Layer 3 of a small transformer language model trained on English Wikipedia (16 layers, counted from 0, width 96).
A neuron adds its activation times its output weights to the MLP's output. To switch it off is to set its activation to zero at one token and run the rest of the model.
A neuron's activation on a vector x is GELU(weights . x), where the dot is the dot product.

Input weights of the MLP neurons that the questions are about. A number n stands for (n - 500) times 0.00082.
n30: 233 407 439 363 596 382 396 610 527 975 392 513 360 649 421 463 634 454 531 528 452 395 861 563 598 500 258 561 275 234 781 517 557 317 627 218 504 548 342 240 702 528 399 486 540 371 505 573 541 555 543 710 398 550 577 624 381 319 442 536 618 600 465 487 404 321 426 486 473 551 491 495 538 533 505 320 519 605 620 522 522 684 580 740 839 521 275 224 530 440 864 211 500 706 240 677
n64: 584 398 442 764 435 359 484 426 444 647 450 243 481 558 555 471 566 610 309 584 397 443 382 412 456 539 543 558 556 634 381 520 299 255 338 249 591 572 355 409 448 388 633 451 516 302 233 573 615 484 691 588 373 693 679 532 458 605 551 776 466 714 810 500 348 440 841 882 457 576 512 588 609 517 545 313 567 524 401 375 420 392 602 484 367 537 411 493 644 443 756 585 432 316 452 360
n68: 500 223 577 587 424 295 375 351 670 479 321 400 539 616 682 254 577 673 554 357 660 508 424 686 434 809 577 556 346 487 280 371 541 606 483 387 386 518 564 436 525 350 605 446 579 385 439 424 466 617 698 413 685 592 634 504 787 473 803 330 470 350 649 335 512 384 569 572 696 484 655 401 678 669 184 295 604 669 376 690 208 152 578 623 509 427 444 404 508 465 576 512 546 517 525 391
n79: 549 496 210 351 730 517 301 580 406 516 626 187 496 445 733 256 314 663 753 534 733 517 229 598 455 464 480 512 632 779 583 560 464 697 492 702 403 500 415 347 566 385 697 372 463 403 479 454 395 492 426 433 471 525 660 508 593 573 382 381 586 392 460 418 576 429 819 542 613 326 429 530 470 573 454 459 286 517 877 548 602 521 531 146 373 508 654 519 348 332 358 472 232 582 471 469
n80: 504 449 307 379 587 455 583 546 541 352 475 493 528 716 449 449 673 500 296 687 320 523 602 526 578 786 383 403 309 572 457 496 625 473 688 352 544 405 558 311 571 350 693 455 470 592 418 546 466 406 400 731 567 373 518 716 535 510 342 593 618 466 576 303 598 657 612 722 382 324 594 290 520 484 784 582 484 727 665 394 307 373 496 482 654 497 464 486 274 553 545 364 395 377 541 227
n95: 377 275 843 555 707 322 251 256 632 709 581 372 337 637 509 606 691 442 417 749 358 415 312 412 465 442 370 339 611 286 509 629 630 365 438 726 673 640 450 609 659 491 388 135 447 523 514 361 703 451 311 605 631 535 630 708 375 488 456 681 481 629 363 412 367 562 614 541 396 567 518 620 463 477 491 311 449 442 564 457 333 663 263 273 600 443 364 381 517 693 594 309 700 562 887 693
n120: 669 433 815 620 558 276 614 223 557 460 527 415 768 534 575 702 633 381 528 466 513 578 566 500 528 717 512 442 654 360 277 469 707 208 541 686 631 620 471 646 371 617 571 500 451 761 593 241 674 463 693 670 536 496 473 536 600 394 304 460 390 256 657 528 472 417 370 430 508 443 373 475 669 390 504 459 365 401 663 417 219 605 542 604 383 410 621 391 308 611 656 632 675 322 331 407
n151: 419 428 521 488 375 635 529 629 651 435 457 525 585 703 380 496 269 757 435 654 705 360 488 439 427 250 320 257 332 469 332 333 323 504 537 717 348 418 563 546 492 669 488 422 561 521 700 400 362 257 484 574 484 684 674 243 616 710 544 492 461 381 555 451 560 851 589 675 572 331 426 679 598 368 334 541 432 272 529 667 541 647 308 597 496 572 531 253 581 318 202 406 488 435 398 634
n216: 390 511 450 701 368 429 343 466 544 522 486 786 472 266 706 203 297 331 636 294 540 586 372 585 599 338 525 653 589 704 433 529 412 640 515 481 584 582 488 374 552 293 525 709 608 386 647 564 633 481 641 489 463 630 528 300 398 618 624 396 473 455 608 459 392 452 385 530 599 465 537 539 465 624 323 243 461 511 278 641 482 622 353 588 531 421 300 452 472 616 684 308 373 670 526 476
n259: 471 619 699 619 326 462 639 436 650 450 351 333 536 734 455 835 453 415 653 531 455 373 241 259 454 587 475 536 517 568 332 346 615 466 707 731 648 243 470 500 646 500 643 226 212 594 548 300 543 597 408 456 438 638 599 545 409 613 496 621 640 277 476 375 476 518 565 598 335 713 318 213 644 478 458 328 565 373 595 537 338 538 622 368 867 693 504 578 643 452 381 468 714 517 292 495
n288: 599 355 581 339 394 600 719 638 370 676 421 374 553 446 530 355 509 438 431 495 709 381 434 249 224 381 487 442 335 589 771 618 308 664 706 418 342 459 491 366 470 675 831 723 652 442 260 588 420 399 732 512 388 670 306 278 652 467 680 478 778 434 588 478 572 542 410 776 624 328 487 477 536 446 474 234 265 165 375 682 539 765 541 410 442 363 617 581 302 533 548 442 448 509 405 448
n362: 376 406 556 416 240 366 685 372 387 434 460 776 425 820 390 274 543 530 467 391 509 618 500 537 467 546 598 303 425 518 624 488 570 560 513 391 578 328 578 504 558 586 390 614 487 534 648 521 291 530 576 663 459 399 544 282 615 387 496 79 522 399 314 492 553 770 422 684 385 610 787 247 692 548 458 675 435 449 483 688 662 684 374 670 617 585 617 325 777 456 462 672 584 195 500 308

Output weights of the MLP neurons that the questions are about. A number n stands for (n - 500) times 0.0011.
n30: 523 463 410 491 389 486 444 591 505 657 618 500 485 455 341 400 284 311 35 525 254 373 320 275 672 419 460 580 666 599 773 427 469 294 500 821 680 720 606 282 298 650 495 528 639 669 378 624 782 421 427 661 668 528 908 639 377 538 589 532 514 422 689 767 495 450 280 318 229 358 408 341 379 808 649 405 455 606 698 358 636 460 417 649 359 477 397 660 355 793 401 259 520 297 326 769
n64: 475 553 289 424 405 445 640 439 318 195 367 542 610 456 163 736 455 622 567 437 446 363 742 532 302 505 403 492 458 439 681 353 699 500 640 618 424 514 410 401 590 496 491 744 368 367 732 759 673 380 496 443 650 236 457 731 449 318 396 372 615 431 550 474 528 584 547 264 309 331 517 672 267 533 650 564 318 701 619 690 548 390 605 427 651 698 531 686 565 450 210 521 455 386 708 692
n68: 508 458 500 598 531 607 517 432 322 434 696 575 719 432 408 587 458 528 551 497 442 367 768 466 443 415 281 500 386 698 636 630 426 476 608 630 571 644 62 407 668 637 300 599 539 436 290 830 620 415 435 542 320 551 120 438 303 571 516 411 412 729 725 652 519 408 416 306 619 488 371 554 544 287 690 613 570 488 473 500 650 585 435 393 339 466 393 476 696 394 457 697 390 364 553 624
n79: 329 508 784 525 247 513 672 655 745 562 602 645 371 419 328 563 702 352 124 477 320 315 596 250 427 381 513 488 534 334 451 382 472 265 637 381 730 458 565 448 464 600 564 551 595 561 337 560 702 533 461 500 595 559 319 363 330 589 638 733 406 551 495 673 336 536 260 596 491 517 695 447 535 433 433 683 629 427 153 500 395 413 619 749 605 293 553 600 720 492 763 388 718 496 508 444
n80: 225 397 418 457 587 504 529 481 672 671 437 285 703 392 330 549 300 527 504 655 574 469 412 396 563 513 459 254 469 443 630 532 214 194 481 632 393 539 583 695 708 564 291 461 443 290 635 716 454 565 568 356 532 287 547 595 391 289 719 477 465 279 668 736 496 393 524 397 450 648 683 467 612 600 451 388 504 512 216 529 600 434 649 605 600 578 557 512 474 527 492 732 550 545 590 603
n95: 273 572 526 657 324 416 179 598 202 595 115 425 319 699 336 339 536 449 618 880 676 555 524 606 287 669 534 640 426 639 505 676 753 509 505 620 408 638 178 552 683 386 308 440 559 637 479 537 480 532 253 513 359 491 467 600 565 435 491 414 551 454 834 800 406 305 365 495 535 384 448 534 363 737 761 619 767 481 608 361 581 517 409 505 679 478 466 784 633 274 422 554 495 167 299 411
n120: 445 385 636 474 424 715 416 588 454 666 450 509 462 504 341 55 297 357 495 462 523 638 406 421 254 346 400 627 500 227 773 607 369 623 424 331 306 394 551 624 653 264 579 378 496 460 560 513 453 526 652 280 557 487 443 181 535 531 835 381 654 448 331 568 885 578 737 628 622 530 767 573 420 547 627 704 701 469 504 682 536 370 311 491 560 300 590 634 438 517 530 496 277 613 605 677
n151: 584 488 722 382 397 545 613 570 547 484 609 611 420 539 624 569 603 378 517 680 366 593 450 407 652 430 769 619 537 504 411 500 304 504 504 480 744 419 567 616 439 346 401 638 416 500 425 336 531 564 563 358 578 496 488 528 557 598 637 846 578 491 101 436 159 629 406 460 522 455 496 57 479 476 666 403 633 624 488 163 241 470 374 827 407 406 284 592 527 504 569 261 657 551 563 492
n216: 628 543 456 448 585 320 621 412 521 372 525 294 519 571 425 620 763 587 295 577 505 138 518 429 629 786 509 442 513 194 546 370 652 474 266 435 860 510 531 473 710 634 579 605 270 429 200 346 235 414 455 458 513 457 496 662 474 434 332 581 659 614 434 536 651 330 702 641 331 426 281 550 487 320 573 654 651 487 576 523 464 325 450 538 626 513 636 746 813 326 409 474 570 140 572 575
n259: 768 384 308 566 483 820 505 424 411 353 137 496 351 475 751 360 633 742 585 395 547 675 305 403 580 329 574 338 297 403 634 754 558 629 427 311 404 466 443 568 750 44 326 619 530 482 354 531 400 630 785 620 616 399 451 560 513 403 548 284 353 611 348 638 555 472 411 548 376 628 441 574 165 266 500 378 625 635 479 538 486 558 673 663 439 500 679 572 441 650 522 634 453 717 700 321
n288: 563 429 715 488 441 650 629 523 434 524 596 569 456 500 659 610 855 432 333 749 457 325 314 531 619 595 601 292 701 650 336 483 367 484 524 676 511 380 600 484 444 734 732 536 579 590 673 431 426 532 533 356 606 516 573 756 339 750 548 260 305 548 470 382 217 411 391 263 487 544 303 361 475 350 483 427 572 545 664 608 521 383 367 653 376 619 375 327 311 480 692 410 306 420 488 455
n362: 145 315 141 548 478 478 321 458 627 237 618 47 620 720 496 677 397 610 528 406 379 443 183 471 720 595 639 608 478 456 555 296 404 544 547 575 412 578 172 631 495 459 406 465 414 401 609 673 457 374 514 461 272 531 572 798 421 655 722 612 286 442 562 459 440 393 682 673 448 500 640 454 473 734 385 648 736 666 590 363 690 422 486 634 364 454 624 667 454 416 790 319 613 615 568 482

Each question names a token from some text and the token that comes next. It shows the vector x that enters the MLP there. A number n stands for (n - 500) times 0.0088.

Then comes g, the gradient of the next token's log-probability with respect to the MLP's output, scaled to length 1. A neuron's effect is roughly proportional to its activation times (output weights . g). A number n stands for (n - 500) times 0.00088.

"-", then "day"
x: 412 491 288 454 473 562 711 488 435 552 428 532 802 499 608 382 368 427 461 440 489 553 640 558 348 749 540 661 487 430 319 629 607 450 609 696 691 487 550 753 270 487 496 435 405 609 602 388 558 535 503 280 685 701 523 592 283 586 400 463 429 563 393 548 428 524 476 299 327 765 305 337 100 433 375 642 598 421 503 841 667 653 308 237 458 439 558 472 522 482 497 511 470 466 405 677
g: 375 375 415 289 762 792 617 483 413 352 601 443 416 683 586 490 437 510 447 461 452 636 406 564 693 440 251 447 324 441 448 371 537 463 563 492 429 459 543 369 605 571 478 621 522 323 489 407 280 579 525 305 331 517 627 555 399 684 656 420 569 416 517 663 479 666 287 615 402 592 705 266 566 514 617 479 493 453 453 557 474 666 469 443 419 575 466 480 479 546 754 426 563 550 687 525
Which two neurons, each switched off alone, lower its probability most, in order? n259, n120

"ional", then "s"
x: 477 657 423 408 552 591 622 429 639 434 541 377 624 533 452 385 482 497 308 524 589 603 611 567 197 627 656 363 452 446 467 542 500 335 601 461 568 721 398 630 346 531 514 549 413 402 345 628 480 594 500 291 661 617 394 835 362 676 573 255 418 679 342 372 483 551 492 345 509 491 250 313 151 362 461 495 639 428 357 830 696 624 695 458 329 492 470 610 634 616 629 642 409 585 441 446
g: 446 459 438 332 465 450 583 714 486 566 563 694 419 603 358 602 686 641 484 467 478 507 656 385 326 555 584 436 610 514 600 734 411 384 594 557 471 537 440 527 544 393 248 487 485 565 418 392 450 725 461 633 698 552 502 531 271 458 386 419 634 528 338 562 331 469 684 523 711 554 476 358 390 303 524 441 378 425 340 469 396 270 371 463 560 859 528 502 428 572 590 698 498 508 505 432
Which two neurons, each switched off alone, lower its probability most, in order? n362, n288

" by", then " div"
x: 451 477 332 611 627 591 803 573 512 530 456 368 599 495 542 231 461 458 91 445 272 661 612 551 373 516 618 447 580 550 560 570 567 300 574 562 544 631 507 747 527 437 540 511 519 548 479 554 170 651 481 70 571 558 580 606 317 582 810 432 236 690 443 373 600 559 490 189 495 495 463 302 308 552 524 664 618 475 393 741 608 392 415 410 517 398 606 601 439 503 503 373 651 505 536 430
g: 467 515 465 726 312 384 529 509 491 476 350 657 600 350 433 592 586 446 401 628 415 408 545 412 701 526 376 497 329 418 487 420 681 363 471 665 561 340 633 641 529 365 786 636 473 568 663 446 389 571 594 451 559 297 565 628 457 721 246 400 442 505 674 535 373 362 431 437 458 639 345 686 569 406 532 515 584 483 676 277 599 331 526 632 554 342 348 633 431 559 548 523 523 426 407 539
Which neuron, switched off, raises the next token's probability most? n288

" Cam", then "era"
x: 515 403 358 568 597 576 655 483 511 299 382 502 706 480 303 325 522 457 187 391 440 522 743 549 415 685 624 403 499 495 427 558 527 377 420 604 563 916 610 438 404 445 762 307 396 525 595 625 452 443 446 329 686 773 564 742 312 439 617 601 580 727 486 541 495 389 342 244 441 641 434 457 122 437 625 417 567 575 566 682 522 387 561 398 514 528 528 444 612 428 637 584 417 401 302 605
g: 448 485 545 280 458 470 674 440 454 604 600 662 551 581 343 672 663 619 452 437 645 312 610 552 435 514 449 658 410 373 370 366 476 399 493 406 370 575 594 443 400 399 619 530 508 602 520 467 579 335 402 594 392 582 603 534 390 358 709 551 670 427 390 635 651 712 449 514 432 381 281 431 503 438 526 308 315 494 456 301 790 396 399 426 531 563 652 295 652 521 648 573 738 544 455 541
Switching off which neuron hurts the next token most? n64

"o", then " Cho"
x: 523 552 317 410 588 641 577 487 446 424 471 561 666 468 558 396 424 187 212 509 565 696 552 545 515 683 780 414 429 469 453 480 661 392 604 567 541 762 527 543 374 706 600 313 328 384 539 544 427 574 645 303 663 546 556 696 292 660 466 573 392 736 447 356 366 540 516 370 462 567 370 421 421 328 476 682 425 462 535 881 336 525 405 374 327 426 559 720 646 498 557 613 422 575 295 497
g: 532 602 616 720 500 531 331 726 445 499 604 416 502 480 474 516 490 505 407 562 446 475 453 524 523 514 334 595 403 421 449 396 608 670 474 405 553 562 155 341 370 456 385 385 321 478 391 838 525 560 481 639 361 506 546 535 603 740 353 377 543 354 514 556 357 520 492 771 394 340 470 513 428 681 722 648 537 481 406 471 553 608 532 615 510 648 525 511 367 537 185 605 564 459 427 544
Which neuron, switched off, raises the next token's probability most? n95

" war", then "."
x: 634 457 297 573 714 537 594 495 483 633 577 411 708 557 462 655 508 521 255 614 567 610 618 576 330 622 711 527 362 372 459 519 565 591 642 798 357 596 511 538 292 380 581 562 515 505 593 447 442 457 686 290 638 719 607 743 261 642 525 364 168 634 398 503 496 569 440 104 464 646 320 324 306 335 509 333 550 468 475 593 626 488 434 513 374 381 381 446 624 207 527 608 426 622 582 411
g: 290 401 427 492 284 639 467 556 703 516 557 613 613 626 553 578 228 351 578 520 481 382 504 618 683 313 665 612 533 365 535 542 402 203 333 533 583 423 697 545 515 588 707 419 278 542 383 475 481 516 434 452 477 422 652 617 550 484 543 505 378 481 347 589 538 584 472 288 534 393 716 473 468 373 547 601 726 688 341 504 590 466 545 523 415 483 350 581 621 661 403 451 566 573 399 345
Which neuron, switched off, raises the next token's probability most? n30

" Union", then " Army"
x: 589 435 244 612 622 696 716 529 500 496 505 418 792 473 372 385 425 343 460 531 476 624 707 547 263 496 763 426 486 497 298 718 475 461 645 505 332 661 388 515 339 627 636 438 442 574 514 605 498 501 397 354 673 579 537 765 287 632 631 303 419 712 410 375 517 532 384 210 443 669 327 359 285 289 489 479 642 580 538 738 552 483 672 403 378 600 462 519 711 443 494 469 278 526 536 406
g: 398 524 437 301 539 566 535 305 602 537 312 509 655 262 428 516 582 680 557 506 654 452 595 438 332 483 468 319 302 375 536 219 704 713 475 471 341 484 421 491 689 425 438 416 406 428 483 598 570 371 667 513 478 498 416 364 594 488 341 511 355 548 630 589 771 453 502 581 441 645 602 777 467 589 441 710 427 461 658 553 379 564 650 379 379 469 525 427 549 419 488 494 515 549 587 710
Switching off which neuron hurts the next token most? n151

" the", then " 1970s"
x: 346 449 326 550 647 647 636 591 511 520 548 330 913 468 490 398 603 409 251 444 267 542 611 450 448 599 824 667 457 455 458 478 662 437 457 452 446 428 328 691 387 583 665 423 433 391 595 534 305 499 742 256 532 555 431 681 333 573 608 317 413 591 480 428 458 504 461 198 582 628 364 489 202 422 682 616 613 289 511 722 709 455 500 354 377 626 456 549 642 419 581 548 623 474 437 472
g: 663 550 663 521 375 664 670 469 449 530 447 465 424 465 368 553 285 367 483 368 368 618 432 531 447 417 456 490 642 495 556 585 424 376 428 450 648 592 464 603 757 449 574 636 422 766 516 542 461 388 762 455 439 569 613 446 418 384 432 586 423 568 310 805 424 581 398 366 624 649 453 481 402 556 348 513 533 472 251 755 457 590 287 497 526 545 377 357 477 263 412 511 525 600 625 618
Switching off which neuron hurts the next token most? n362

"ia", then " in"
x: 617 410 205 527 589 685 559 665 600 406 575 416 746 520 628 379 477 436 275 542 477 568 690 555 617 364 703 261 366 392 479 722 413 416 698 613 498 601 576 466 296 489 653 543 286 506 520 470 516 418 517 337 648 654 558 687 390 572 632 593 446 619 380 387 583 565 530 301 417 580 319 223 277 243 535 614 509 568 351 783 488 713 384 409 430 364 508 595 689 391 450 517 587 471 315 615
g: 547 520 618 359 329 516 611 437 317 659 381 429 475 388 575 502 354 442 508 518 333 575 472 589 684 440 570 640 772 497 440 580 291 554 554 597 536 755 676 441 209 485 682 418 566 637 470 239 579 572 359 566 599 662 639 425 367 516 430 528 375 490 591 464 465 418 376 590 577 387 366 347 575 516 472 420 437 699 566 556 666 281 555 488 354 533 473 498 710 534 263 481 461 620 514 447
Switching off which neuron hurts the next token most? n151

" began", then " to"
x: 542 561 305 484 565 412 778 525 458 479 453 544 796 428 418 247 620 370 328 684 312 522 533 704 441 525 814 695 644 537 470 604 436 482 574 630 364 519 573 513 399 446 463 535 451 526 447 641 351 582 659 428 566 503 603 562 169 623 741 297 300 772 425 538 534 583 475 214 413 535 380 347 356 386 500 563 443 392 388 679 686 446 593 363 338 413 455 568 496 202 595 416 747 553 569 424
g: 623 539 425 445 606 220 487 287 223 555 492 565 487 622 320 598 575 326 385 649 420 315 585 364 561 332 620 611 692 617 591 643 519 548 571 517 545 450 684 432 472 632 568 402 503 562 295 647 629 672 593 556 462 423 695 790 471 442 261 393 471 459 497 435 403 376 518 416 537 393 601 658 490 480 430 324 361 347 551 647 502 613 500 568 254 493 486 477 497 586 536 467 465 447 614 584
Switching off which neuron hurts the next token most? n120

" for", then " people"
x: 542 484 242 462 574 607 750 641 504 528 524 470 638 424 395 198 614 405 269 438 310 711 623 581 265 596 535 536 628 480 535 440 420 450 656 631 522 543 426 687 458 225 506 463 506 497 555 497 264 608 635 209 681 609 707 602 295 475 806 450 200 682 394 485 661 460 478 276 488 470 394 367 477 475 548 671 695 496 348 781 587 443 578 268 512 395 431 673 481 380 520 451 569 483 447 556
g: 566 484 269 550 463 566 331 560 380 580 519 637 365 665 399 417 369 428 606 447 612 651 569 306 301 347 466 521 432 339 552 522 313 628 597 565 395 653 439 418 781 527 566 438 647 362 495 616 488 400 560 555 467 575 394 452 432 478 588 616 614 735 444 279 644 517 469 371 524 423 542 640 524 568 430 383 595 457 279 653 425 814 538 670 506 358 436 375 553 368 496 705 513 545 589 352
Switching off which neuron hurts the next token most? n68

",", then " and"
x: 510 590 227 542 622 508 745 671 544 519 440 425 812 419 520 323 550 367 267 561 468 579 546 653 324 494 711 710 529 571 350 486 402 419 603 355 597 707 472 708 461 447 604 414 369 430 592 385 332 497 587 326 642 765 566 612 461 705 445 388 265 644 427 347 455 455 448 366 447 773 410 400 294 396 563 634 553 458 461 755 613 464 455 385 399 469 417 585 477 332 573 283 706 578 395 566
g: 492 471 486 212 558 361 502 501 661 339 467 594 514 460 454 635 276 551 416 520 597 393 508 414 484 573 383 573 337 447 416 357 476 637 604 365 579 549 588 361 642 414 745 567 268 611 613 211 564 477 666 651 371 770 612 591 625 689 331 565 559 497 543 454 555 520 498 515 534 639 315 489 464 496 290 570 471 577 299 516 321 450 541 511 436 543 551 519 719 458 571 334 498 660 610 380
Switching off which neuron hurts the next token most? n216

"yan", then "g"
x: 416 513 245 410 594 666 693 439 475 480 357 563 592 506 579 288 565 505 399 508 316 720 720 577 424 671 628 456 347 433 455 474 338 420 663 406 541 816 431 375 301 612 633 458 464 509 374 672 523 629 519 295 701 560 518 692 413 751 582 490 420 635 499 421 454 510 553 186 437 583 294 370 286 430 450 511 566 538 471 919 664 384 549 474 245 487 506 591 722 380 386 583 429 336 497 658
g: 593 344 280 601 543 419 547 413 457 501 328 604 313 327 460 452 416 550 624 562 461 551 749 621 353 427 375 453 592 469 693 399 569 655 499 762 684 389 477 598 474 527 444 554 449 524 386 609 523 441 362 444 464 438 698 463 348 561 589 665 195 686 546 527 483 514 518 532 613 599 641 596 603 479 402 496 509 485 399 317 475 335 577 339 327 417 633 604 465 513 438 613 332 314 702 702
Switching off which neuron hurts the next token most? n68

" area", then ","
x: 600 300 341 403 613 657 654 559 514 445 503 356 881 571 596 370 449 399 322 582 593 619 549 668 374 611 645 586 326 583 339 623 462 466 565 512 448 573 451 776 308 469 532 562 554 606 681 390 439 498 465 375 611 567 664 692 350 753 709 285 414 748 438 303 395 476 455 32 418 614 406 393 210 329 442 561 535 372 494 651 551 549 466 588 348 493 474 478 666 361 442 545 441 598 424 475
g: 530 498 485 469 409 470 465 529 642 733 479 378 392 676 473 500 521 507 590 616 575 483 351 404 489 404 811 450 663 492 497 448 243 553 467 379 606 615 639 399 499 293 747 436 322 464 491 401 575 666 590 474 539 557 586 466 471 558 817 440 549 570 599 467 364 503 575 218 515 836 416 414 305 499 514 297 516 459 392 257 377 471 598 572 450 430 505 509 492 426 626 521 480 640 388 527
Switching off which neuron hurts the next token most? n151

".", then " Media"
x: 380 676 302 402 700 595 747 687 622 707 510 532 795 585 358 415 382 402 209 480 279 543 482 697 327 637 702 633 375 531 377 564 555 287 568 512 540 570 438 708 418 530 667 395 382 468 552 517 409 548 618 433 561 746 629 682 507 488 583 465 151 655 445 472 573 390 409 163 366 468 424 382 236 459 485 637 464 494 457 672 586 495 413 527 417 419 443 698 555 439 267 343 582 502 565 540
g: 472 564 384 627 666 561 615 420 391 297 395 503 277 213 391 481 551 542 408 471 605 591 560 673 565 540 448 252 411 494 552 299 357 497 454 406 500 586 562 582 449 540 377 568 446 397 430 670 505 472 469 635 546 304 446 414 459 491 560 428 366 542 408 287 633 459 569 658 670 563 306 468 613 402 451 480 596 632 561 429 482 428 888 394 683 559 635 507 596 576 733 690 514 369 584 502
Switching off which neuron hurts the next token most? n30

" learn", then " Spanish"
x: 423 546 308 469 476 517 518 508 644 543 386 532 755 350 462 331 485 436 370 516 370 587 682 585 532 623 741 603 548 543 613 670 391 354 727 563 355 665 568 564 368 456 654 408 446 469 623 468 354 517 495 411 578 649 661 499 88 640 599 481 503 667 469 372 399 406 416 268 414 431 512 361 378 515 535 645 631 364 436 539 771 448 603 362 342 478 330 508 517 171 555 617 762 417 719 432
g: 500 306 503 564 512 432 698 604 574 277 548 268 601 426 439 453 386 673 596 550 354 509 538 657 635 536 543 358 433 342 645 396 624 633 518 284 572 535 373 602 371 553 371 418 535 343 443 614 554 382 577 553 349 503 366 410 487 487 568 646 549 637 447 397 596 699 614 498 670 385 564 533 573 411 540 660 761 670 347 701 368 416 444 385 313 485 592 474 616 455 348 562 389 338 367 671
Switching off which neuron hurts the next token most? n30

" years", then " old"
x: 663 473 339 495 649 555 624 511 533 504 517 517 737 426 541 336 457 368 193 520 601 650 505 519 394 577 713 714 328 524 538 754 453 474 684 619 576 490 535 718 408 680 446 590 530 413 601 378 326 550 430 411 594 613 770 610 336 642 722 223 378 547 406 410 518 331 445 124 388 539 526 304 212 347 470 591 367 267 403 727 699 613 415 643 404 427 449 545 546 329 607 542 429 612 406 414
g: 534 332 565 446 580 585 330 600 451 409 813 519 615 315 323 513 677 724 560 468 756 625 428 286 654 457 560 535 470 362 493 610 600 770 600 339 462 471 621 370 499 334 364 401 609 482 449 649 584 560 485 531 413 305 435 500 551 513 217 523 472 364 582 374 602 341 524 598 562 736 585 389 529 542 450 530 425 449 403 529 502 621 549 389 614 408 443 554 429 368 538 674 355 440 521 377
Which neuron, switched off, raises the next token's probability most? n288

"DA", then "F"
x: 447 499 271 473 406 647 707 547 536 508 412 430 713 463 394 272 378 564 478 496 649 637 583 590 292 679 775 466 348 531 482 689 392 341 468 463 543 660 605 537 301 602 565 328 464 516 555 582 532 577 601 514 696 619 414 609 169 663 634 370 431 698 389 401 590 453 531 112 471 611 359 239 231 264 341 544 445 540 485 728 484 464 623 257 453 580 504 514 799 558 597 503 314 593 566 506
g: 519 416 687 672 533 639 340 518 740 481 548 581 366 417 338 433 495 288 430 501 533 322 493 416 351 830 369 440 457 480 472 184 492 558 364 488 519 491 567 476 348 469 438 519 389 642 539 706 541 436 518 464 557 600 447 502 408 253 508 644 469 648 619 546 629 379 474 691 538 587 468 526 462 409 482 691 660 627 450 509 560 412 279 534 401 401 537 558 732 437 402 499 345 498 637 733
Switching off which neuron hurts the next token most? n79

" Qu", then "ant"
x: 550 579 291 477 531 433 475 425 562 580 481 299 472 375 225 451 494 448 344 582 467 518 677 446 240 733 687 512 525 361 473 503 483 337 461 576 522 877 622 443 313 541 692 432 340 415 643 563 469 664 589 267 698 759 439 685 254 630 580 483 395 514 625 491 511 418 424 288 393 693 518 567 208 511 547 625 421 414 674 738 468 264 517 255 487 591 563 562 617 446 512 667 333 635 567 449
g: 505 650 592 281 394 631 428 466 465 602 657 591 461 442 617 630 413 570 600 415 475 541 644 558 421 490 542 609 639 353 418 674 519 482 523 554 236 436 545 621 632 269 684 461 604 501 446 353 609 406 530 481 494 615 592 597 459 626 686 356 719 351 482 260 589 663 323 519 443 410 393 271 447 539 541 384 570 447 428 416 711 350 400 517 342 619 563 303 660 380 433 306 647 565 438 478
Which neuron, switched off, raises the next token's probability most? n64

" 30", then " paintings"
x: 531 429 197 371 670 693 749 510 571 498 423 465 610 407 422 389 473 357 411 560 553 520 559 489 442 549 805 668 398 417 380 570 309 393 618 698 360 653 562 774 472 477 585 556 343 469 517 553 463 597 555 195 629 506 541 519 436 539 655 391 272 853 423 395 682 409 541 381 340 686 507 454 122 415 357 706 590 290 481 671 578 528 368 407 419 525 389 504 487 260 715 599 602 444 499 708
g: 505 420 630 407 543 428 440 730 414 631 605 291 590 461 463 570 474 260 434 670 605 548 617 458 657 338 634 414 598 574 519 374 512 475 605 371 416 420 487 406 485 419 326 406 585 519 306 511 421 394 525 511 620 597 647 591 413 696 691 578 415 416 518 531 457 739 508 695 602 492 568 347 573 661 594 244 510 515 436 387 684 242 373 644 520 519 505 329 531 430 419 649 588 447 462 213
Switching off which neuron hurts the next token most? n64

"ON", then ":"
x: 346 573 363 445 511 679 527 550 682 324 529 572 769 390 485 284 424 387 376 388 599 654 514 626 522 677 739 526 351 508 407 624 399 265 674 518 443 622 674 741 348 586 584 431 429 387 606 580 443 543 625 466 716 714 606 653 260 438 741 375 404 742 425 337 549 367 479 255 430 446 282 280 280 388 486 587 458 537 536 779 499 546 470 344 290 486 515 713 607 477 549 475 378 511 493 541
g: 484 442 382 533 490 560 526 452 455 500 488 439 464 592 584 517 433 387 361 539 337 501 534 490 592 398 632 407 655 696 542 618 480 295 555 587 477 299 539 489 350 527 499 363 437 459 721 297 367 534 483 554 527 472 543 445 579 667 743 297 496 520 373 437 462 977 471 520 458 546 494 455 555 462 535 451 427 618 522 453 450 360 563 844 647 632 460 709 362 567 509 434 520 520 399 179
Which neuron, switched off, raises the next token's probability most? n216

" future", then " James"
x: 396 442 336 473 617 505 665 478 530 487 550 533 745 383 502 365 410 488 184 518 387 711 600 671 546 571 778 592 454 525 377 903 498 614 670 399 308 574 377 618 423 579 451 468 436 559 450 486 340 587 552 409 723 543 495 638 266 673 719 235 351 614 306 380 624 547 465 192 416 577 431 416 171 359 472 462 545 510 469 793 717 550 511 449 372 502 438 570 604 308 560 469 604 556 465 388
g: 400 847 382 647 428 659 677 379 575 543 418 505 447 609 604 609 183 410 587 409 386 484 386 547 581 365 479 383 548 565 442 563 458 375 480 528 411 476 407 385 227 739 415 416 309 601 544 608 471 614 490 612 360 379 562 774 488 430 467 318 475 552 485 470 480 547 605 438 479 584 575 551 440 632 421 606 444 513 556 607 524 428 535 399 495 750 551 806 294 451 531 428 515 326 550 569
Switching off which neuron hurts the next token most? n362

" American", then " Civil"
x: 513 544 367 557 656 712 721 500 560 481 426 443 864 406 408 461 547 402 334 428 496 596 728 501 319 549 785 365 474 372 265 624 562 341 521 569 531 516 439 460 447 526 589 459 390 466 479 695 334 534 642 265 792 495 495 761 278 636 632 275 432 756 284 339 620 560 474 244 445 649 364 478 336 454 529 491 661 510 459 805 512 619 520 423 390 526 499 491 554 343 512 635 327 486 344 448
g: 526 473 417 487 622 548 622 501 634 350 635 686 396 553 244 580 407 559 641 524 440 503 590 492 402 246 479 702 636 256 583 591 558 459 471 551 512 476 495 440 566 554 767 351 541 545 465 279 526 421 458 476 407 470 528 528 371 414 481 612 702 243 652 696 573 692 518 572 357 632 587 597 534 385 514 535 384 408 672 544 418 489 317 265 599 406 442 300 644 445 466 534 339 357 483 654
Switching off which neuron hurts the next token most? n259